Layer 5 of a small transformer language model trained on English Wikipedia (12 layers, counted from 0, width 128). Numbers have three digits each and are written without spaces.
A neuron's activation on a vector x is GELU(weights . x + bias), where the dot is the dot product.

Input weights of the MLP neurons that the questions are about. A number n stands for (n - 500) times 0.0022.
n0 (bias -0.169): 278294460551473570626461391401457561500322452679407691388448346492445676774493323399672347519500398562355492477683602607694674234621489692492608278481742539443492407672523553437576472584577357350508435643579568482341489470297694595511530508544338415721485556641368623673463671444442470569327452698608344365380399337755660381523643527492801446373313550644427703351523221349572660661485
n25 (bias -0.250): 610369579459415451283530612694522414648411538140321525407596504435234437637434249563448493334459677437654713385425427438582489422762409279659766622381473530609561470476392588698526500318229483594493453270409540475576525651207584576540532454493622662574474543397541692606557519760693392599448581451537369414389451668563452329474597442646432511396541407404550666346574398659587441583667
n47 (bias -0.258): 420608555377668709471519404545403466378470523534485500456405361671756737618580648626444577797548623438461348342648471405556529526544572259471318553581692378352640389507634518270347405309286653375744558640367385423543645507500595504396464591630463680544408440580622467500632311389277385438493527538493462336431511556633431508558567124462429526588322511557716575347518639697489314343511
n77 (bias -0.073): 620668507360504821518653567394561566393354449496664455639588609339522430500563614411389231288389590500524536440486629507403451472820416580447493343543430724486507621395597781489676632423255417390667395418424486527448493314644442322573476445437592436329472449563504405358517586389628413430376607456535482511393582321532567383504464647405514536507661208511511448201344522548531528380762
n105 (bias -0.072): 462353604295508597576461212720419568388623734365403407465603602417571428439514293581391507515356364338681632604519395420450444423518534339760567433512541265726622704575701625508580567464396406623404270546459459558387751459566591406328574453530569450523692345701604649427504697422754410610332476576366584541504504535427466189519219270464453431569674504866604425428416418361447754571537
n111 (bias -0.140): 321442416550582488264441603344421443672463551466560484265433139585315357603481534471488527263488550596468309467459476537504573525617383332234301449558695508565614558409525427538378614508442415596862470648496208469415397170463673870552496204507533504364685476427418671504496529780562408675753513780561543335631690570726686327638422718470488500484628455534380436566586567818295593448614
n147 (bias -0.226): 641517332601476623380472290585514513466594636375299365413434422614496538691513513437447474548377535673477553455469626510423630514621469466448423475278597799480525497613444641368610629644503575439684350288632490461548547493613379400557453546638427324469507430321514590288332493541589405242434493441376468533732608570510479468490643633191349388531839692651391476716510553546544380497676
n183 (bias -0.198): 454399529473573492458524436658832737609496468759269410473456464313611745527656334562527529481602496159511586805481557760453443573575500375512620607573375287492563577482597397488431592533438360447616488353220274778546381257461714476556582273503612446492438265312488143426605628556295515523435592555450560344409500395411496643656329523528708531423488395705661462507469512515485404493626
n199 (bias -0.164): 447436589521398486454337603594286326414815628409678507472480348631489482426566523475382303542600371610415436532464438325411680588383490369289596278405636302309573553471561598467542719607486653387762418638538514577566728438657558612225254409447507472578645411472504405537558518514507682269444621513588515436729400514730458554364567524339436603620632383401400534577465540341538612418547
n206 (bias -0.111): 478355569366760459273462750466724575443563729424453328648525368690447445463774639563231360496384455545713466470533580412537301478324547644474450428382444726341420348380649474606544290357437440385578539670778342577558535740377504326346507477575555566419596312507363551489518433504566486365607301657265653750462500463500311515453389594485354381463660548458612324479485440366536504564525
n211 (bias -0.145): 384602689485735546589558672450378647401523566679508609402482631442458377466390455553390763332356592521746470549500537519424400361514662548384209380282443379415454425653557422438273453340436503467779278639404588688470439238496539692442467268497447564609440511615489276511442632423639306545511680407586410345521258534398556396607474651787614791391420402414594643575448653608636552362554
n213 (bias -0.102): 554552471452674187524370482556455522353521511514450443665461475302560388555668585328580516585573601387563666644503581459428584240563470403391527355366411569433321476490593388581561461513380302400634345304547513429601184540413419514640450627645500681648637460374242735415672455323409483517653642461534326456526642472695578486568534682472542486620572497550733387464544661372460507523645
n222 (bias -0.087): 424280628643466325561531432343597368399220468536371545523401480449527530673576128554465355805682399604400349557365646614369703504475425414603467567519548477436500419560361700304421658316692500493408331569470608449462555325547280500344522618507519618304519275546492420438281477493591407462317349471405480366586709647623625563349365669567566519722512711699424280598397746507571652711621
n224 (bias -0.054): 603126493392424558637476712696473571619458405362367388581467383654543599504532398477252699294647317414607492523411699466357515649507414317240652547439448362553799289464666443457538654420255396593462613515343515264139570400523528496668389610615385412454585585580365557449493454709728448511584464609477516370637496504454421260334681575627539697561728569440300589645446578482639451563548
n226 (bias -0.083): 370582516447655550437486467551546585352457292704585407418324493598359633450510209599504497518371428218517529486411483563546212447549694334588661420613516457427493465421582545569322679600192433558514697443452562517774514377618507692349664580491592472369535357514635391638633472283420610532584731517475610391427347425436573366347465455453647436440447511639563507393620803365445381541361
n241 (bias -0.198): 545636451405507393425577422334412301189606768667358577481522550671454653670270617508580553661569458645341667605663430571386374398621482680504496380357659741463539383427667623365415484493470242548666389338621485472644590434614566554401788481599722511462741551448379384453387330328496515493391504589421598281564473557368351515526772537387492826327701481434441441393609469450393429576536
n243 (bias -0.204): 492492667563500599206624476496567507698606367508319405296564364544692469293544400425472393418354552500541484461461626473512546535611534302679579283426675743538396386540386481468616908607496369527696340551385409544715496383690364228679296621386621663614571523419480469526474528466482344535278427522290172297860421720695400444535567427581686378625413571338631572456570552429366473689459
n245 (bias -0.023): 369267590421369634458339515551572414399511485390324503482507606405522627282507487479450291468226500614438673275608556479321504340713528416571472533603324539661617432573593408493405379322825539420604369596552677608433603559630613427583441445519582628582618548564561337527552478503443424687638589557322537549483270687290599518591532458684739547521417496600403583237173555653434507400456
n292 (bias -0.340): 427527482457485574294433528192426564624650468444334571535559488476579683508489673573453395573640254345652737542531496515454526581588545399661526421558700508402457450418519580390397421398596462750666472542568466471564422358180484181500444464625669626303342363470647576441411442522759586366680584449458608545547236756423359622587458814405520275715275708368552350642730225577496553459574
n307 (bias -0.202): 638636497485351563641414298575212469436515726357638426416427657421747301591486423577633421584371489455591684336665643319702378551470479575671645605317503592435702387412610446515439568369401358546690804343489578676414458546652519436536351312452467475507482391522478453315408643443576464442580568811355322566599268691296417466381493493511470566427243570538592227476420582493561489475510
n325 (bias -0.212): 585647594700428508404600378500439376429386621228726716492686492642537391147252403402684416593430455588469672508447532528651568569530548401528402575532555683512654630538435536442480542534261354543532338301559445749448671496352442429366657513404950653317695508388350266674363553543749457552702462343375572260477255557362500375508614484387640361779488423614534291297759388481595552386535
n370 (bias -0.184): 676649406522493416550489779489390510567779350556530496181441467604307392667466483482390414738372562480531599518387333604423802609749507479460381481587396438553470362544606550589504582476605297514576755485567412613429260518548270533616370459392384457540402444367551543749542540581527504432446470507489650719673412296257353545411551511638735577681307671455561359473478338635482564479413
n383 (bias -0.247): 449685318560757221401398425418661689620452582586697477528412512451529524524669566696415515607476581182611544512588492236412617424581398434520384443448457528480717260603472307741346595771620478566528445532516395511653373457758373602426492369447508472372220738441652734332573548360526224670512599538349442462500484516464469680795616296368561757540488276454471159545595496386563323488592
n414 (bias -0.245): 470492390519656550515414763626574344355316532484391210508602359606625401450586381392314464466570632568618299672631425413454598534570335612370552386519843669496473416613438640347319516359385624545730456600500455529395471385624582426418541559460366527496343662515577496664370435396648459428477456467538778719698365458730504779643450538302271535614311611754292489482454461599286598396757
n415 (bias -0.093): 413548503605624558309307553483350466566713361493401556256481614625590293514532531561630583510585630462481446615707384510449523446404645398688520556564488547500448358750531410455713409443459546552246749564681638580450390477479621497421428559616254510358422555497385446474402401562510385363668276423648567371361439568520713452350365255535531286493571669588518562449571490332593453513429
n431 (bias -0.157): 463599519469580712440503577510456171457524427382486598547510572490441520338675488696442443560510479468487497399442513443466576665453517451550536632233461591699594686469401740663507413592652619402419351422609461640487468418551514182536444507506395513602497653440480473597448391530382477497547468769241405296516446289622237517397595510354531480709490585570285451567648610735517387523506
n455 (bias -0.207): 504362627454674719560551417426646489526470422394400662390482562371663492477618462489343586591446458289401692424294444286630627454486664682666368703652357595612422645574542436422466657726652236507489620702452596633399453588365442449581684367316371549580378390346454474569390393574565285432542220209663374347646400592508343523743542455641492638345691561559397493421568419631277278607478
n466 (bias -0.224): 453537353322474485453421550372574466554408345333357511552412710583617442684355594644459483715519560607440481573433442685659677504547421478423450734573540868251263548605541471380779333552522371532474469548740539503623571294574346556468304549413658675345349380496662547493376666489625589169548698521522527434390470400761504515482401486678385644463463386191481450455533545374630424464486
n469 (bias -0.103): 489504561409785540349511360426720389320344612579351444427576522717585594489493453413353431504405618480458460322869553435537315569243539415402395433420383449357589547520456400418271627736373477359533561609450779308443688686640511686429433466347366590424562472547566702514440540645349504496533428586554425608636504394714661612285456610357552423446379580368477592623435600517721313454552
n479 (bias -0.207): 554551486496519437550484500273621468289376348588691489329437745596385412566668340691355749604320598518437590345488736316492553651479439545187395329422392465618015512478617427421550428354527552553624333710534617566386537477453647718353425496643457612418484351611500485563627356681324530708396633511373834529675629457446691480359387462464469504716438543528261564588457646515705485541645
n481 (bias -0.132): 474455394574584537485440546787526606342637252473709310356465330492481471504566574485828507548366504542393679463392236584604587378649363511496393694419520382218458352421470478504376420566459503539504477482651532608409599482317402447690464416717552610485552685712504438507543630360584579368474772689478450566517240422544380477442348493660571504607240456431404242218537590606366547711627
n486 (bias -0.001): 477618447733406515613481575442508525364599371590619404633522539496678571295404243344385364688680362500577492674458459436309333504503437263470401414409548435418531595377561433516552535454678411301606632523663566489318442294588243523515283547467436330808675474586470304724669424703468707545511547478579469636560573801625444566339553526363519534455531390465286154493462639533467504174623

Each question shows a token from some text and the vector x that enters the MLP there. A number n stands for (n - 500) times 0.011.

"10": 484525452450426632544499368463519522564469631577529499640479495459488461550289582432455506556557422501558382581482443525524507510462526547446535531455394461480524537319473582290431460386561824517480612505484526458557715583550526554646602555377440395502625512471576567326614478463375482495452584483472477380349577580549492444521508450628474558433519519495526472509593317414354566480269
The three highest activations, in order: n47, n241, n105

"pen": 536481421402534546559367498459448555573531559580547483472543536440432421541378656376503501405474563675576517543561423542601476491491478595517507446420326482563462606336472433448541419386616637476409624452456534364464581599457424576623616611198524383557517586418576470348589527376542552546410620362509503402349528571496533458527394556649541547418551417529583594472537532531352423632432
The three highest activations, in order: n77, n211, n25

" |": 404488297532517475526443352498404592560425525593599449663606579486456480491443623484496589579387448643540422490524497343557578551393687576494611555520365452577488530431522531410449502358515705479476604462454466406434487597454516510618763532275495495501530544469486385466506524531409489525362549307518515465450604471596462512629456577450509434525484412408525485557553371631342485567285
The most active neuron and its activation: n455, at about 2.6

"by": 542447259423470546555506410552383603591515573470558465599486654510478413463402616468445439509437540558496538518679513660514449450453492589479489473421538425491539456442477611413443487322407736456531590528592381465476577531562546553574574455371484376450515472486585474400548506573463535647522493303466534460331552539626454454580574479566570448280506540428481571533649513492327568591326
The three highest activations, in order: n241, n47, n111

" ": 524495354541491450373549422435552626570453609503440421597481616483463452564458506388525584588531496540591518506513546450574617507452489577430515547431339553644540546261448467347392507365584812497412621525442507502555633466481460487656551527317482454366566498419628526334585475463425516480358618358536563435425557552644593582509440485494445510495535404552544501536532398447320548396326
The three highest activations, in order: n383, n466, n147

"==": 478402299508480361480525480463510507458503663544576321592465569494443442377515622610519567635459585658490430518385630487493543518438535491365569571521514386548557573462350581405397559413516624582560567437521475332620588516543460413587646549396431466490588517380588371385518554509438463422465582281467445395416412538586456588460498518513595534522377454474591498533547510575497509644449
The three highest activations, in order: n222, n47, n199

"20": 537556368472390551511542494565440604460408524521590439671496589513471338418529482410522480555469535626512459562501521521501535512432473587388561538490416459488464593504511647383381439287608854537543555484450375423610664572561502367600650527327425471502581579449529394410561516479490456513428606297524574486384482466639541397514449526666431434507441484403470562616588344469398560541349
The most active neuron and its activation: n414, at about 2.7

" and": 587452412471476443544576424494381517567512589459583329538497627465355474485271503538626520601539533561498445529459540462498564444441560504452478562520511474497497407466454430515472463323476772435521605528443418510454599539508442522693571485218438541476635549512529536350499536414506587496542420410446581446406432543556480519617375551491653499517493554448619539568500489605328504576211
The two highest activations, in order: n307, n370

"wood": 549448356554477543550570546465432601526585603547497547582520521469433438514375662311471508413465467555491463568525440528559528441442482600475512538430464411499539535402462521398548403481587951489421598487540472416535579574542461538632590460246403376540519550412518480361568495402361627605459582388463504371403606587527505474364526440558666477430479422529495608586620415405387565623489
The neuron with the highest activation: n0

"Y": 547483323502583468569458539578432477617467515493561430638527554529417377344332529358450575362500528560551509509414520460577630538460437659428591516460244515522520498363528559492460507516479783435558614470538379338587458568519486525670543529453423500590538479570509390383588518463384508502480523397552458382358497433547546550590529560552542524499444431525571642636528454331461521576357
The three highest activations, in order: n213, n224, n211

" R": 490397330429385463552565284453406568558492514509590490647572520490529462480379631374565617510483583650663411459433523504575569506428558553436526403538436453552522504380438452496441659325612680469523553480555442349474631548492439603525619484331563544499564656495476402387520547440460519588396472338537453403459525416587494570446442676478465518564627510388515495566392429569413541535355
The two highest activations, in order: n199, n111

"ood": 531590413560439530632471484449567560608503581412529446508532552357481519533531583417395556522447385641526471527505401566609480527441477550491475551437314475604522532327425494388451509523577864376385650592643446549582591577535491568508570572342425433518528538454458465348510418468517548541459533428434529355478465677530435535439490490484489464550447394466493568525571456429394583579343
The three highest activations, in order: n431, n199, n455

"id": 499402329426469380610569523466461606499523538448516506479550515475523431453462445386524663452475467513545373487525506528571605483306602689462593431492286482468513621470474427405622587431596842491449636558549484441487550540417501506599472545307477406398534564598625480417606448440496611566491582431506512405380514622499490549393550533567589397393536579471467505547549392482342569552365
The neuron with the highest activation: n415

" later": 514520354468373413617465368433484575586471610493568348488493664489452439495381537394559557555439506500552469440447520545557444500439457609490476487513425447540607467466453470361502478460542741524463598451598448502403554564490433354718480543313506465565611602462571447391595448491490489525530541380369543513384537521618496522466531620642649438549526532323574470559628503548205537634334
The three highest activations, in order: n481, n307, n370

"19": 503492376534455644584517480448451578551400543445586321647521631500430426441460497445529475514431526549574495565590497542431549527390438633391639516433497478568461449479499658412359465320656804620530487467524339476540609591552462308592667598343412510493532528454501390407511520479461459495470606328510553535311398541577516461505458577578508459491492504445511522593530475566359576591267
The neuron with the highest activation: n414

"ed": 482447310541446454512541548445389546487527548500361435464593579481563444443374640398466583425470481533622482528642546469553585395423523651451472429476371509456506562459385571357473476455522634519350638460692465458541660573529583530607580583458460444450626438515648523427557440419439558535528532462503546349514517470469543426453479597580506456488488323530549556523618396524280541615390
The neuron with the highest activation: n241

" Kim": 571537386455506606534477451627574534470512507458533384556516517474472409512451599240521555428413502641487468558472503520574565465494628666446539504499451489528503578305511501341595502475633704450407585534454500355478504618471447485665582501336431441535602698443577484291570441320311535584470542455467472475270547494580498496454532583546494486416402450460676565611586362446452485661437
The three highest activations, in order: n213, n0, n481

"ournament": 452497383493454506532554514505386584571549509518596476611578575445516452481548638412557573559396390681636365527401566514420547558502488595439555491472464451540502486397399692476577596183524739455419511463602361428587600629554488596651588534248369452480468527434692456381430520497539568566460562359451524387418573421535458462401452490551578415559463506443530448537577444384421564573313
The most active neuron and its activation: n77, at about 1.1

",": 558389307526485469574549413468416595509424546512514428575477655395380428499264552404501488620495441624545485508451454487564495598469534637424615523452497509542469435369436565480460556377629620618443576526607500524490559539446482492756524556406577423423605522514558467231615463474473582512419596406512582422476472518521575558525444467516507466493394464407609603476562441522381569473231
The most active neuron and its activation: n466, at about 1.4

"res": 497491414455465349573504456509487633509449533457447497549489576481446374538531581416418405410581480665601415465417442569629561520494372589573454567499479489528526428271452501378594454408513812505558598569565468568609468675566502546562570533270506372530557498514545471396542478383463561576420601399431571368254690477529456530544537477557508397436479458465535562516564446524455588623334
The neuron with the highest activation: n206

"13": 494448419373396583583449388470486536581467573573582456643532543520450426453305546460509572586476573456553416614471477571530494523520460618403556520459413391466502495392548573308511460323615803538449577494492467420514681649578470463613665552373414468477547556496638498333585463474387472557493561386493482407393580581629497427508513431580529598440499542462558517461610336495395464548197
The most active neuron and its activation: n47, at about 3.2

"ust": 498453441484381364565480492533487640668449492485568465614508611445525368528541470473357533604471526593496499546402474450522637519412505528392481554469244441537512535391440496482495601388536830538340549503670447341521465619462574414563658524234479464501440501529464449440400516286540463608452525385466578470541515494655442524518486541344670544572544491508577527525578492600380497542411
The most active neuron and its activation: n222, at about 2.7

"7": 579484371482442483500488500407495569528451514596619371705577678540471364348448512465596694486471565504531421555533550495553437460460510538498435408450370393538540534503508543399453421335557831435508581526540382361539608561577464503537627437442460454472492646539540436358625573503428511573429569340555529401413547460495458465517516477534521462500508411460561619511593371501393603655228
The most active neuron and its activation: n211, at about 2.3

" moved": 505450363492534419656461428527521673447484528405486433587524578429414401559448612366660669625413424530517492414532446532530464489556560601481550462517381484578568440491457501380392465351595709435451558534658452490476662627476453502646589448425512425500571578476547356484539490419462534560459557380472556413343482527495445464521505679569470446485471388544659523616534442533319485612266
The three highest activations, in order: n481, n245, n241

"-": 462473199534526366561595461483470652618454569497528434518516570396393465407425532537553525531450454630570442561474564461642424501459554470413528570423469493520548508367453556448283567347530721512517552472464439435489614574497600410576472589396522504485619572490578423314634511547454559528461560346501585413465542545617515587488432524551416544417504414460627548496543387462309622590344
The neuron with the highest activation: n25

"her": 525491397441557527529510451484372517732535500526610350578615535535475460469517578441545466469467369669573417667637491546606565527437564543396381490456289443525539519409462429458441551474538900468439597506503370380465454507435533369660541605249498431553537613500604504480429510464377545578463521495524581474409445524567547573465449584380579414419490390518563499554552419423349485517485
The most active neuron and its activation: n414, at about 0.74

"ous": 534593399411484540649613511431487569631412484568519308507555530404514444406452591277482517434406514631541454513525407501550509497472564532565451435441365401582550535505472475370601493429616833614457558517576506262541546567499495516546544486295528556461544592583575431492517492396404473580577539367484647426330514515484596471492433566493506406552437413425574494533496448569387530615445
The neuron with the highest activation: n245

"og": 554412434422319461580573445572506559602486535502542547558454446450466423472391635326545568460458368462509409655448480504528558552377570569430587452506400402561506516390523634445543564479606822578405633492513366319622593578500489456584610487400403366488477454540582513511626499461423608601476506456475572364389565586553472516504479448454630465450475548405503480558562447476395666519353
The neuron with the highest activation: n199

"i": 528501350508423528498470484522441672461471502518521495502598534513436465459336713331444539426439474697547362627585529469555503504465586508373542492555285458642458458414448494315566578350623781570543608531405449438506481553504537403618497508307567472412531635504453432435558416471463586587408593316532540514505513510606461517453518550477447357505477573456675515580569456595366424589464
The neuron with the highest activation: n414

"ole": 544522425475465360609501477557482475549558537482587463534527598362400421580541569430371690347523519533596387529449437574474514446511515657591484480476317490551551553401462496321442507497513895432350595482561471477659470658532548530608602550320482414469555554499517506356483485406436465595502588393412597435492547505508398478526480491552527501367482344477585534467635551448407585592359
The two highest activations, in order: n383, n211

"l": 438363343435495426579583429415381606541472531476608488483479500599534443471292578378561551442577416495620303550581468459466532473467623568463474508518428469556475558499549468418478534504678753450460612513550391334515555574464465453539635553295540466514523569529507499429608572450510468681498547418569489400316532490622518471519389623518598451441493565503594444528529479472267531588349
The most active neuron and its activation: n0, at about 2.2

"all": 605464433480478434472440418378479662522500565446515546536605671466496488505467532446419617441454475574538432607486562518553530519534509566523469553460454435548462523276475433405465544606507895455326657404607480448545568592470484515697554628348533433404656528456598514338576488441450465460471513433497522410475526416546559445366503566382579489413522487419511467547631493483298491507406
The most active neuron and its activation: n147, at about 1.5

"ok": 515441456535448494518562600587525533553468599440491499565543402465439456473465594332401585374461415559525493540602462464596532547447596617418553451514425513574485454306456450446632476507544834520431609570524553317570613631491519530657605560384403412567554514440620417288601525400423511605532598382511570453240516584522448491477551535497563406391453487457571498513549309360407530492387
The most active neuron and its activation: n206, at about 1.4

"04": 577561345505481530464466415479413552565381564577561511621501605609502337496440474434468598508458490541508376564464514427531529516500619559456520515409348440603517568302472576448569497306548776523452606398491455443521657583571581570579621629211399429538493476486513515405658449509444431592482586386534511358413502491552465426561507527499505442449507393482501559588604333505349542619287
The neuron with the highest activation: n25

"ing": 517435302504412554543530506542459600515443590461403478496512543445459385441414727321388646394475453535557461511541441533447657492363486589506531513419324487562551494480444636439507430399533815519438597482535491433491507591520547437590568460369451426455576566569649554441564440453401660636585507333449533384464528581512573465403462501565629494472508427566619626527547381447430563565465
The most active neuron and its activation: n245, at about 1.8

" the": 515512280563448409512488425467485519601550559456545549576551512411354454447344544349550587584501463537487490554527546542526590445485641586374466478419509456452620531381401612377547405259502828502390681487530549484621549510494489467573553564289416430485534557507607490442536472495458519457408497397526575439523533438611514478511520478564508494475456492497523524508632490474393526672398
The most active neuron and its activation: n415, at about 0.41

" sh": 545508430609417386569430478493416426606508484449432506595402561470462417502470592359528704527483423471524473511523457489577529572523441755385546551515370463439579571290464511346480505388618838450474611426546460476597508655524491554515576494428469403554604520496476515467602463441459525579454467461398527455438508409583525623420502687440547543496550370477518435586570382425276601562407
The most active neuron and its activation: n199, at about 0.98

" b": 518490381643471412439574348450478539636608572476489392587518589511425478449413487374549589483404504540539497585550547439540441509507499538377484538396480491509498471338406531375396560509590749455419571495499424397623553552546506450497590554257484510575594618484548495323616442522435587597409532313328469428518548417691443608395506606490500447487545448483476601634621508565369514652347
The neuron with the highest activation: n243

" B": 536486426535454486514646303423430604629547601509523537569575606465432424437446513241477541417398496582545437500584518515597547547446571600444535539396391537522561489300430458420439571472580781385436575480502492400553573423546447454613462546301478497520668678463480509368627487456420527583425556317466493399482600554561471584411474572517406467546497479420543548640509397532414562562384
The neuron with the highest activation: n243

"olf": 500532368437473536550575396532498611520519602513597481501533524476524481495471674440491569441463398586538380529393352576481554533489575605578488520519322337473627410250479621349551556386550712499370595388572389324468501682503433475530503554235383564473493548547515500437580471479431643597553574409453558375355586584524579462465477543552549427484442449485579537503572546404415557615406
The neuron with the highest activation: n481